Layer 5 of a small transformer language model trained on English Wikipedia (8 layers, counted from 0, width 96).
A neuron's activation on a vector x is GELU(weights . x + bias), where the dot is the dot product.

Input weights of the MLP neurons that the questions are about. A number n stands for (n - 500) times 0.0011.
n9 (bias 0.041): 423 471 554 467 506 371 556 543 485 596 266 556 535 671 529 424 541 467 547 470 669 431 523 625 477 546 351 331 431 801 694 542 680 463 607 497 611 538 494 565 767 649 575 360 520 423 380 551 566 500 538 605 543 360 645 569 467 582 613 497 413 512 518 476 563 471 398 512 397 460 646 525 418 538 473 712 456 582 585 525 570 481 620 235 588 403 494 482 522 438 623 598 665 533 381 570
n18 (bias -0.031): 370 506 458 510 324 585 517 663 506 372 348 293 381 516 537 487 295 577 547 597 386 611 546 373 571 404 470 367 443 558 494 645 510 458 576 539 319 438 450 572 718 475 443 578 593 434 535 426 403 219 550 579 392 601 648 691 388 471 396 377 549 574 581 743 623 484 503 610 471 576 494 560 690 446 644 532 528 572 497 308 366 424 579 458 524 472 435 360 368 510 350 546 741 551 364 353
n70 (bias -0.053): 652 662 534 504 550 378 222 349 607 534 612 460 558 571 521 509 553 760 354 466 407 428 598 487 516 609 434 391 434 215 427 706 697 392 319 165 684 570 617 504 430 517 441 712 479 471 530 428 509 461 224 391 385 592 483 707 466 573 454 668 811 628 626 521 466 334 685 98 375 294 622 636 753 960 385 356 372 448 335 448 478 434 430 457 679 655 335 487 386 458 558 617 686 639 580 400
n71 (bias -0.024): 497 500 512 360 427 389 518 477 370 406 628 563 598 593 408 675 605 483 685 465 440 301 525 340 384 462 547 571 449 494 396 662 515 334 466 626 635 619 368 582 494 452 317 453 536 531 597 669 569 512 353 494 425 550 579 551 391 616 610 566 580 618 468 407 555 534 573 633 503 518 528 364 547 473 262 400 633 520 410 626 404 518 585 402 560 362 561 404 512 562 595 474 375 458 492 354
n74 (bias -0.004): 666 612 348 503 365 618 592 326 454 395 410 380 641 448 558 600 407 467 562 480 411 317 368 547 592 750 367 464 456 447 314 344 514 587 493 503 537 561 438 367 493 418 415 580 695 533 619 431 393 533 338 618 551 625 605 363 461 360 364 654 761 658 393 520 623 358 497 490 497 252 487 714 506 462 431 497 481 543 476 411 346 825 598 470 697 500 477 484 401 461 619 534 500 451 532 473
n135 (bias -0.077): 346 533 458 390 440 305 599 562 247 576 623 353 392 448 329 608 667 557 587 485 409 636 343 485 482 590 555 590 587 365 339 312 544 674 236 484 308 386 612 391 492 621 663 674 349 391 237 420 675 408 472 504 522 500 578 508 679 369 549 540 469 275 109 335 538 303 446 271 550 315 523 480 693 371 313 515 533 388 516 511 570 504 387 469 524 448 387 617 528 406 623 640 508 500 786 434
n146 (bias -0.036): 456 556 564 484 431 522 443 390 471 376 460 593 338 482 523 522 528 416 451 590 555 463 470 492 523 527 514 700 372 420 630 410 627 449 505 500 508 492 565 554 448 411 647 789 434 469 566 486 456 434 618 336 551 611 497 463 364 497 536 527 641 629 652 678 476 446 485 337 508 497 542 446 398 419 405 565 531 425 569 534 436 649 481 439 525 265 446 503 628 503 389 554 476 492 352 444
n163 (bias -0.061): 518 613 396 479 743 489 532 487 513 624 542 578 437 490 508 497 288 513 597 458 538 551 483 624 477 644 393 403 586 584 383 432 473 532 510 537 426 640 602 548 465 477 451 676 487 528 523 568 492 424 665 423 467 553 431 428 557 469 449 185 444 529 511 406 565 444 544 582 500 471 508 744 513 525 599 479 440 587 486 326 524 516 418 451 527 518 640 590 460 464 510 500 532 574 495 299
n200 (bias -0.155): 408 571 439 561 548 376 382 677 390 581 594 331 108 448 646 521 525 711 626 426 521 299 496 508 488 446 508 480 483 751 516 504 483 417 215 355 325 229 265 588 504 536 532 665 594 276 577 487 670 770 665 492 570 592 654 411 540 455 288 593 654 650 504 811 716 298 439 452 578 337 468 676 350 586 541 476 469 582 419 447 463 613 438 654 432 540 434 781 240 520 722 492 731 436 472 405
n223 (bias -0.095): 543 707 517 570 458 554 524 594 523 401 577 510 406 614 461 406 222 503 445 487 538 612 634 645 429 701 383 523 434 409 433 420 514 554 582 520 493 522 474 542 524 451 635 321 597 503 454 643 347 557 549 469 602 316 575 474 411 446 467 755 367 324 480 369 607 558 400 222 601 428 648 740 481 637 453 503 455 261 399 571 307 561 473 570 500 109 470 500 524 510 571 361 534 389 412 558
n230 (bias -0.061): 611 609 521 649 434 465 447 428 503 500 510 373 328 467 447 593 571 544 564 527 369 419 321 490 382 455 518 688 592 466 452 610 300 566 282 361 235 539 714 277 504 422 307 548 444 339 510 389 436 565 280 556 654 570 326 540 673 514 403 518 483 429 203 634 466 629 378 503 531 507 389 262 513 396 466 385 484 579 504 506 759 563 664 602 532 533 580 473 504 376 503 434 297 654 580 431
n231 (bias -0.046): 429 478 549 513 474 520 334 679 530 467 586 503 624 356 510 483 459 500 588 599 524 555 491 370 355 534 473 410 425 500 405 678 768 390 684 376 591 551 275 555 402 481 513 473 516 542 562 652 411 500 350 527 415 500 513 675 340 543 391 656 628 366 493 378 536 637 426 387 513 328 254 341 646 552 516 253 642 380 387 561 473 493 567 602 479 676 457 309 686 442 257 527 510 548 581 360
n258 (bias -0.066): 560 315 655 496 496 276 485 493 486 489 420 560 398 250 605 492 402 593 638 471 305 707 528 741 597 448 448 504 530 296 496 399 458 361 528 625 353 448 751 334 593 436 711 620 403 521 489 447 440 533 470 559 531 671 769 215 407 602 376 377 485 151 474 489 551 539 476 687 620 518 667 489 521 485 662 575 455 715 481 349 427 367 504 532 643 539 412 493 593 582 409 643 325 436 631 515
n291 (bias -0.132): 548 551 476 416 504 463 717 569 181 311 866 383 363 271 461 521 517 335 767 508 492 628 450 500 543 442 700 794 575 406 532 496 547 324 428 595 397 551 472 409 405 600 244 569 547 452 303 381 332 553 588 590 527 260 500 608 536 337 191 642 521 403 553 605 621 610 614 270 447 599 412 434 539 543 303 436 566 467 504 440 230 781 467 411 348 496 549 794 571 595 704 475 729 524 448 533
n306 (bias -0.037): 368 453 478 574 663 853 400 530 478 448 357 732 286 748 536 410 613 481 461 451 535 670 358 568 389 508 692 507 554 368 825 515 539 394 555 397 565 270 708 547 377 622 337 315 464 357 604 488 500 406 566 295 482 403 637 493 474 466 485 423 473 321 568 515 560 830 563 529 515 672 316 515 344 512 478 345 601 489 496 552 508 603 462 433 551 383 322 305 293 599 522 458 677 353 434 633
n332 (bias -0.087): 500 581 647 607 568 606 489 394 458 348 416 580 595 531 486 613 467 583 457 500 489 703 317 563 611 525 443 517 295 514 291 437 675 532 424 369 817 510 353 534 425 531 562 433 668 644 497 507 525 280 612 291 570 323 450 373 403 318 538 356 575 660 486 497 626 652 431 203 630 382 349 214 551 529 621 455 483 370 613 451 641 621 550 566 562 442 694 425 500 462 480 560 489 654 565 299
n340 (bias -0.097): 595 634 326 606 647 556 290 363 494 603 510 553 553 384 512 493 470 551 533 506 503 468 448 467 674 375 314 424 407 360 342 468 463 396 554 375 556 419 532 613 593 373 455 533 525 218 481 564 597 368 547 421 481 563 684 513 522 714 519 563 662 417 549 231 448 481 449 658 630 450 681 477 637 432 352 271 423 542 587 527 614 576 655 400 470 431 722 548 457 614 547 500 523 358 348 444
n344 (bias -0.113): 545 475 472 709 536 624 632 601 383 463 537 459 696 522 406 619 370 404 453 440 535 475 457 411 714 549 409 534 377 460 540 312 563 385 492 567 393 495 503 525 658 387 466 509 618 405 492 458 574 517 512 286 557 417 529 292 551 569 545 241 535 418 575 500 702 553 682 614 594 608 447 596 596 392 548 469 549 537 458 392 408 512 477 528 458 589 494 340 450 461 481 601 612 416 494 538

Each question shows a token from some text and the vector x that enters the MLP there. A number n stands for (n - 500) times 0.012.

" was": 385 503 593 327 231 416 641 407 566 572 552 516 661 515 657 418 517 399 531 394 484 701 513 537 559 426 694 602 544 387 605 468 381 609 437 514 501 728 465 469 252 616 633 312 495 642 364 327 564 625 313 498 397 604 579 589 523 572 340 534 430 543 585 395 507 500 388 415 547 442 352 618 491 414 437 468 635 582 501 627 511 414 445 744 351 557 544 646 478 544 541 329 282 474 397 481
Which neuron lights up most? n291

" su": 439 557 514 558 293 571 633 446 528 486 537 323 634 519 559 315 397 304 539 410 665 558 508 315 723 362 631 572 460 513 767 558 289 523 472 604 601 550 531 517 378 453 566 439 566 629 317 276 622 462 331 419 336 602 483 531 518 763 400 570 626 555 644 440 390 334 539 474 528 476 413 479 399 502 462 467 516 624 590 576 583 498 365 641 426 575 485 562 429 236 587 370 460 531 482 573
Which two neurons fire most, strongest first? n291, n344

"s": 584 433 438 480 510 377 699 488 528 454 429 384 563 397 477 454 401 381 479 327 734 435 584 355 774 424 507 375 390 467 655 380 533 520 534 495 712 743 457 515 534 492 597 345 525 585 400 310 580 500 422 389 529 632 416 640 389 643 297 508 400 687 749 475 469 331 560 567 603 540 326 542 531 357 503 495 521 462 662 603 474 424 446 628 412 471 716 584 444 396 539 570 374 681 404 522
Which neuron fires most, and how strongly? n344, at about 1.7

"ver": 488 518 638 440 409 281 721 528 592 400 604 379 596 739 417 413 312 461 496 378 486 489 621 480 654 497 631 447 261 376 609 415 508 597 490 402 596 482 533 384 401 370 645 522 481 578 253 496 522 628 439 406 452 612 356 618 736 648 481 508 524 637 633 453 534 190 472 496 496 515 475 702 447 422 491 545 449 420 581 673 586 449 361 513 477 556 481 651 364 432 550 545 384 406 370 608
Which neuron fires most, and how strongly? n70, at about 2.1

"io": 448 435 528 264 431 561 447 360 377 687 526 344 475 538 517 433 507 460 485 446 651 621 786 292 572 311 691 337 457 509 510 597 445 649 598 588 519 568 567 576 417 324 518 387 350 538 415 414 570 670 498 359 602 788 446 683 429 624 542 387 568 619 631 452 513 343 379 475 502 403 471 581 419 451 469 419 486 649 583 625 426 488 478 560 319 505 418 578 484 489 514 313 348 710 453 699
Which neuron lights up most? n146

"60": 283 451 604 617 248 468 725 445 693 631 473 316 593 625 526 344 397 373 544 278 627 615 621 468 518 455 512 498 506 490 502 530 603 533 648 634 388 714 605 437 313 323 532 347 584 683 468 499 560 491 414 377 331 625 579 556 549 602 435 404 585 511 545 499 416 332 415 500 445 331 472 528 448 609 604 595 385 618 519 713 435 395 329 517 469 540 529 443 412 581 595 377 309 571 491 667
The three highest activations, in order: n258, n9, n223

"sh": 354 525 440 481 390 480 589 438 502 479 420 437 587 693 383 523 354 456 576 403 524 631 628 415 606 417 577 454 367 549 683 573 332 539 657 605 635 706 525 526 347 577 512 329 542 527 565 309 588 408 410 301 460 518 605 506 629 530 398 604 451 707 515 343 474 529 612 371 575 510 213 498 472 450 517 495 538 557 661 791 626 439 388 575 433 502 529 434 229 485 677 280 354 482 565 621
Which neuron lights up most? n306

"n": 228 549 577 557 89 333 575 534 511 496 598 412 572 425 505 446 483 285 507 398 651 495 658 518 449 425 603 411 400 553 608 457 488 517 579 554 447 612 437 463 216 431 455 408 512 784 565 470 789 584 452 452 345 736 462 626 454 569 478 643 494 618 508 353 565 422 502 586 336 491 332 612 372 389 643 451 597 580 507 702 496 416 471 634 463 544 387 526 478 581 461 454 433 613 428 497
Which neuron lights up most? n231

"er": 371 667 520 387 347 404 501 425 551 522 654 315 545 536 648 388 474 444 585 495 519 564 665 518 549 438 573 511 318 327 585 522 304 598 712 442 708 654 615 442 311 486 495 378 518 596 451 365 700 604 448 510 311 726 441 475 477 525 581 480 408 675 648 453 453 569 422 518 474 337 404 608 465 547 631 341 521 648 571 513 600 471 317 642 418 613 542 596 430 367 478 230 309 535 375 553
Which neuron lights up most? n70

",": 328 591 552 484 291 376 507 477 687 628 590 401 488 673 629 350 590 456 517 438 516 644 464 470 482 364 559 638 546 529 575 419 317 557 711 527 528 724 583 496 436 327 475 377 604 623 281 357 537 405 361 489 473 769 430 571 515 591 509 458 628 557 499 481 443 532 392 419 465 376 416 472 369 448 490 427 538 654 559 511 694 532 525 758 279 519 555 428 461 493 424 333 219 527 528 558
Which neuron fires most, and how strongly? n230, at about 3.7

"=": 519 430 589 484 337 419 637 399 609 812 473 392 537 611 498 388 373 412 483 351 631 496 449 363 566 523 667 677 344 567 597 374 360 541 597 524 622 667 465 511 468 522 453 357 485 528 347 429 490 552 444 443 423 632 653 668 372 632 360 425 509 520 453 350 345 513 496 471 563 543 523 569 335 487 491 409 567 695 684 660 724 337 513 567 319 616 481 572 319 470 531 549 307 465 509 474
Which neuron lights up most? n9

" by": 371 572 550 505 293 455 473 506 731 685 564 328 523 546 622 366 594 318 572 399 575 508 597 456 593 285 548 598 442 389 488 548 377 549 491 477 678 624 452 547 357 558 577 377 513 590 288 433 587 602 380 445 342 649 590 498 440 578 362 530 519 701 546 437 366 502 371 503 568 446 520 582 436 414 385 560 492 612 591 472 631 536 371 710 359 655 593 430 467 493 482 381 176 550 495 595
Which neuron lights up most? n230

"cent": 439 444 439 281 451 343 567 602 608 526 551 377 690 553 452 496 460 416 446 394 578 577 747 376 512 493 581 552 437 469 401 422 590 597 749 640 602 639 567 443 342 350 477 335 440 608 273 229 640 539 417 399 428 660 526 746 626 574 591 468 516 533 653 449 556 216 403 582 486 412 425 585 593 424 663 410 444 679 489 658 510 456 524 455 432 367 380 576 493 536 587 376 309 484 440 664
Which neuron lights up most? n71

" Se": 443 518 608 546 356 499 653 414 529 443 504 437 486 662 417 312 402 356 393 427 659 579 638 471 521 453 688 413 348 454 626 524 396 641 559 580 654 622 463 498 538 564 586 282 642 567 373 413 526 580 475 406 333 623 480 538 652 670 526 628 555 564 720 322 421 265 566 409 521 535 470 450 426 381 494 513 494 583 688 464 608 567 299 587 370 640 605 532 423 372 523 279 214 511 415 527
Which neuron lights up most? n9

"position": 612 531 490 382 386 458 636 600 453 487 500 413 478 551 529 429 465 423 572 435 501 547 680 431 562 420 688 543 268 265 646 416 466 486 725 593 526 567 489 357 288 449 621 397 412 551 208 396 730 575 416 419 562 546 416 634 414 673 421 430 547 465 678 354 476 410 475 665 607 543 345 635 602 464 538 487 654 483 473 618 449 501 557 610 383 480 653 588 400 484 558 460 294 660 236 574
Which neuron lights up most? n291

"val": 549 515 489 244 544 481 559 618 538 394 475 427 444 630 414 552 362 458 496 403 475 578 643 380 427 456 538 436 396 464 539 471 436 571 819 517 662 687 615 460 452 366 628 354 334 594 252 377 718 605 516 228 484 625 479 682 427 562 461 429 661 511 715 505 504 384 441 528 414 410 543 701 567 531 521 533 426 474 652 578 616 576 365 535 274 517 547 459 359 441 614 504 286 665 391 603
Which neuron lights up most? n70

" pro": 390 547 561 433 381 569 595 315 669 466 439 248 568 600 509 468 396 281 486 347 664 653 594 296 684 545 605 560 463 299 579 504 395 521 437 608 586 375 640 613 523 423 622 453 539 570 255 443 494 595 458 447 492 577 402 545 515 732 487 518 557 793 615 339 408 475 508 494 421 373 404 498 463 480 519 440 538 647 597 487 606 475 439 613 377 640 509 585 309 405 584 325 383 426 397 609
The three highest activations, in order: n344, n340, n70

"ent": 492 555 594 368 334 389 509 594 579 542 492 375 540 661 587 234 470 510 465 482 482 626 740 384 529 336 574 576 269 335 607 385 566 546 688 401 633 717 590 482 311 369 655 408 354 483 305 297 688 627 408 487 490 638 582 513 615 624 525 383 604 476 572 544 507 210 495 592 506 501 392 537 655 500 572 508 514 512 465 561 513 594 509 408 363 465 474 457 457 585 501 433 349 668 392 605
Which neuron fires most, and how strongly? n70, at about 1.7

" in": 306 551 481 461 252 488 658 440 693 686 566 372 555 620 728 362 473 311 582 338 590 534 410 464 591 364 443 496 482 388 433 493 367 530 558 605 702 663 480 488 442 329 651 369 480 551 334 537 607 521 375 481 457 633 491 535 447 656 377 460 534 640 390 486 406 577 478 429 497 588 510 484 510 502 442 559 454 547 541 518 588 542 517 709 337 769 615 544 307 467 542 386 265 563 368 479
Which neuron lights up most? n230

" the": 324 538 491 546 338 463 592 531 583 703 482 289 589 638 488 426 447 391 550 313 645 596 571 501 663 444 493 598 429 444 477 487 432 608 573 525 667 567 498 527 430 305 517 384 467 607 216 567 596 512 494 448 389 850 510 700 587 607 431 481 435 585 541 232 376 425 533 463 545 499 451 447 336 437 499 431 531 579 517 478 653 575 415 672 320 695 507 547 369 512 421 444 308 495 384 563
Which neuron lights up most? n340

"th": 547 483 507 515 206 422 576 586 448 370 554 450 434 573 573 426 366 439 517 465 486 719 819 287 594 429 365 371 309 581 649 485 199 770 579 534 661 595 488 449 484 354 529 510 507 414 349 507 475 442 495 370 472 725 448 688 502 591 383 530 617 639 492 395 499 459 446 487 537 501 513 625 396 393 578 385 462 604 595 644 551 397 391 599 406 594 680 615 405 442 552 498 346 582 402 591
Which two neurons fire most, strongest first? n18, n340

" ": 354 514 564 436 266 527 588 320 546 635 471 388 581 633 565 382 426 381 582 454 732 650 470 429 504 385 695 638 518 419 581 382 388 560 740 663 561 578 590 405 310 500 518 168 460 540 500 458 577 564 415 441 371 716 379 464 491 544 531 501 468 773 485 355 493 574 462 425 403 497 444 503 467 453 474 479 540 661 471 510 436 502 372 674 464 533 564 428 424 547 685 261 310 601 505 653
Which neuron lights up most? n306

"es": 566 416 520 486 458 523 484 468 514 625 628 413 455 572 494 389 460 515 538 527 674 703 708 464 394 367 642 340 397 511 644 465 491 706 687 447 677 744 504 392 421 341 539 506 497 601 428 244 504 642 427 325 457 613 577 611 489 595 493 499 415 663 841 298 414 407 541 433 416 403 357 556 530 589 550 513 461 577 468 571 589 451 440 565 496 547 434 486 398 336 555 221 229 506 410 609
Which neuron fires most, and how strongly? n70, at about 2.4

" O": 296 457 602 454 280 543 646 468 445 546 450 353 392 787 618 382 436 324 462 422 643 516 690 346 547 385 556 559 480 491 511 487 353 618 519 464 533 817 490 560 551 547 616 344 477 573 330 457 525 630 397 464 394 681 530 533 624 737 403 509 522 621 562 380 475 405 555 525 510 461 410 454 375 376 547 397 538 740 666 606 481 441 386 591 351 628 579 591 474 336 605 329 233 537 533 490
Which two neurons fire most, strongest first? n71, n230

" Fa": 288 386 547 535 477 554 560 420 431 598 608 483 469 614 568 299 481 366 485 305 558 465 726 265 678 472 596 450 469 527 605 490 381 619 508 521 621 638 619 470 431 512 640 288 512 623 338 388 645 482 486 493 324 645 476 551 690 619 421 624 547 603 566 357 387 407 496 435 447 582 509 507 384 365 434 350 572 634 639 557 582 383 407 552 214 718 716 512 467 406 523 398 384 590 471 476
Which neuron lights up most? n340

"\n": 474 437 500 471 525 346 516 333 655 521 503 253 479 719 530 400 471 472 423 308 566 465 580 288 604 553 726 553 500 493 534 410 270 509 359 649 590 579 450 588 391 474 570 408 545 492 437 463 499 518 529 438 510 719 563 673 400 599 351 503 580 656 474 460 444 479 485 410 490 477 551 631 345 486 526 355 618 634 479 523 585 509 369 635 312 714 690 376 324 517 586 509 285 641 478 585
Which neuron fires most, and how strongly? n200, at about 1.5

".": 552 715 523 579 335 380 636 318 602 522 455 387 290 682 626 377 450 392 490 410 566 543 713 325 536 585 401 432 397 595 631 532 374 551 440 534 542 629 596 530 473 451 379 427 490 592 222 512 506 520 520 265 372 778 514 613 507 485 286 337 456 650 640 598 557 255 479 524 585 528 375 611 492 472 572 515 458 525 617 712 545 526 440 605 272 525 453 491 403 498 544 530 373 558 486 511
Which neuron lights up most? n200

");": 292 648 501 536 387 403 567 426 507 599 442 403 563 670 465 299 627 338 512 467 515 599 618 392 455 466 694 657 519 481 563 410 314 562 688 473 565 658 509 417 499 460 550 426 537 710 323 426 553 526 387 460 521 690 420 597 500 547 500 535 562 610 690 467 387 464 259 453 467 363 380 498 310 457 521 384 548 707 560 613 743 544 412 717 356 531 541 438 422 537 470 383 231 587 525 407
Which neuron lights up most? n230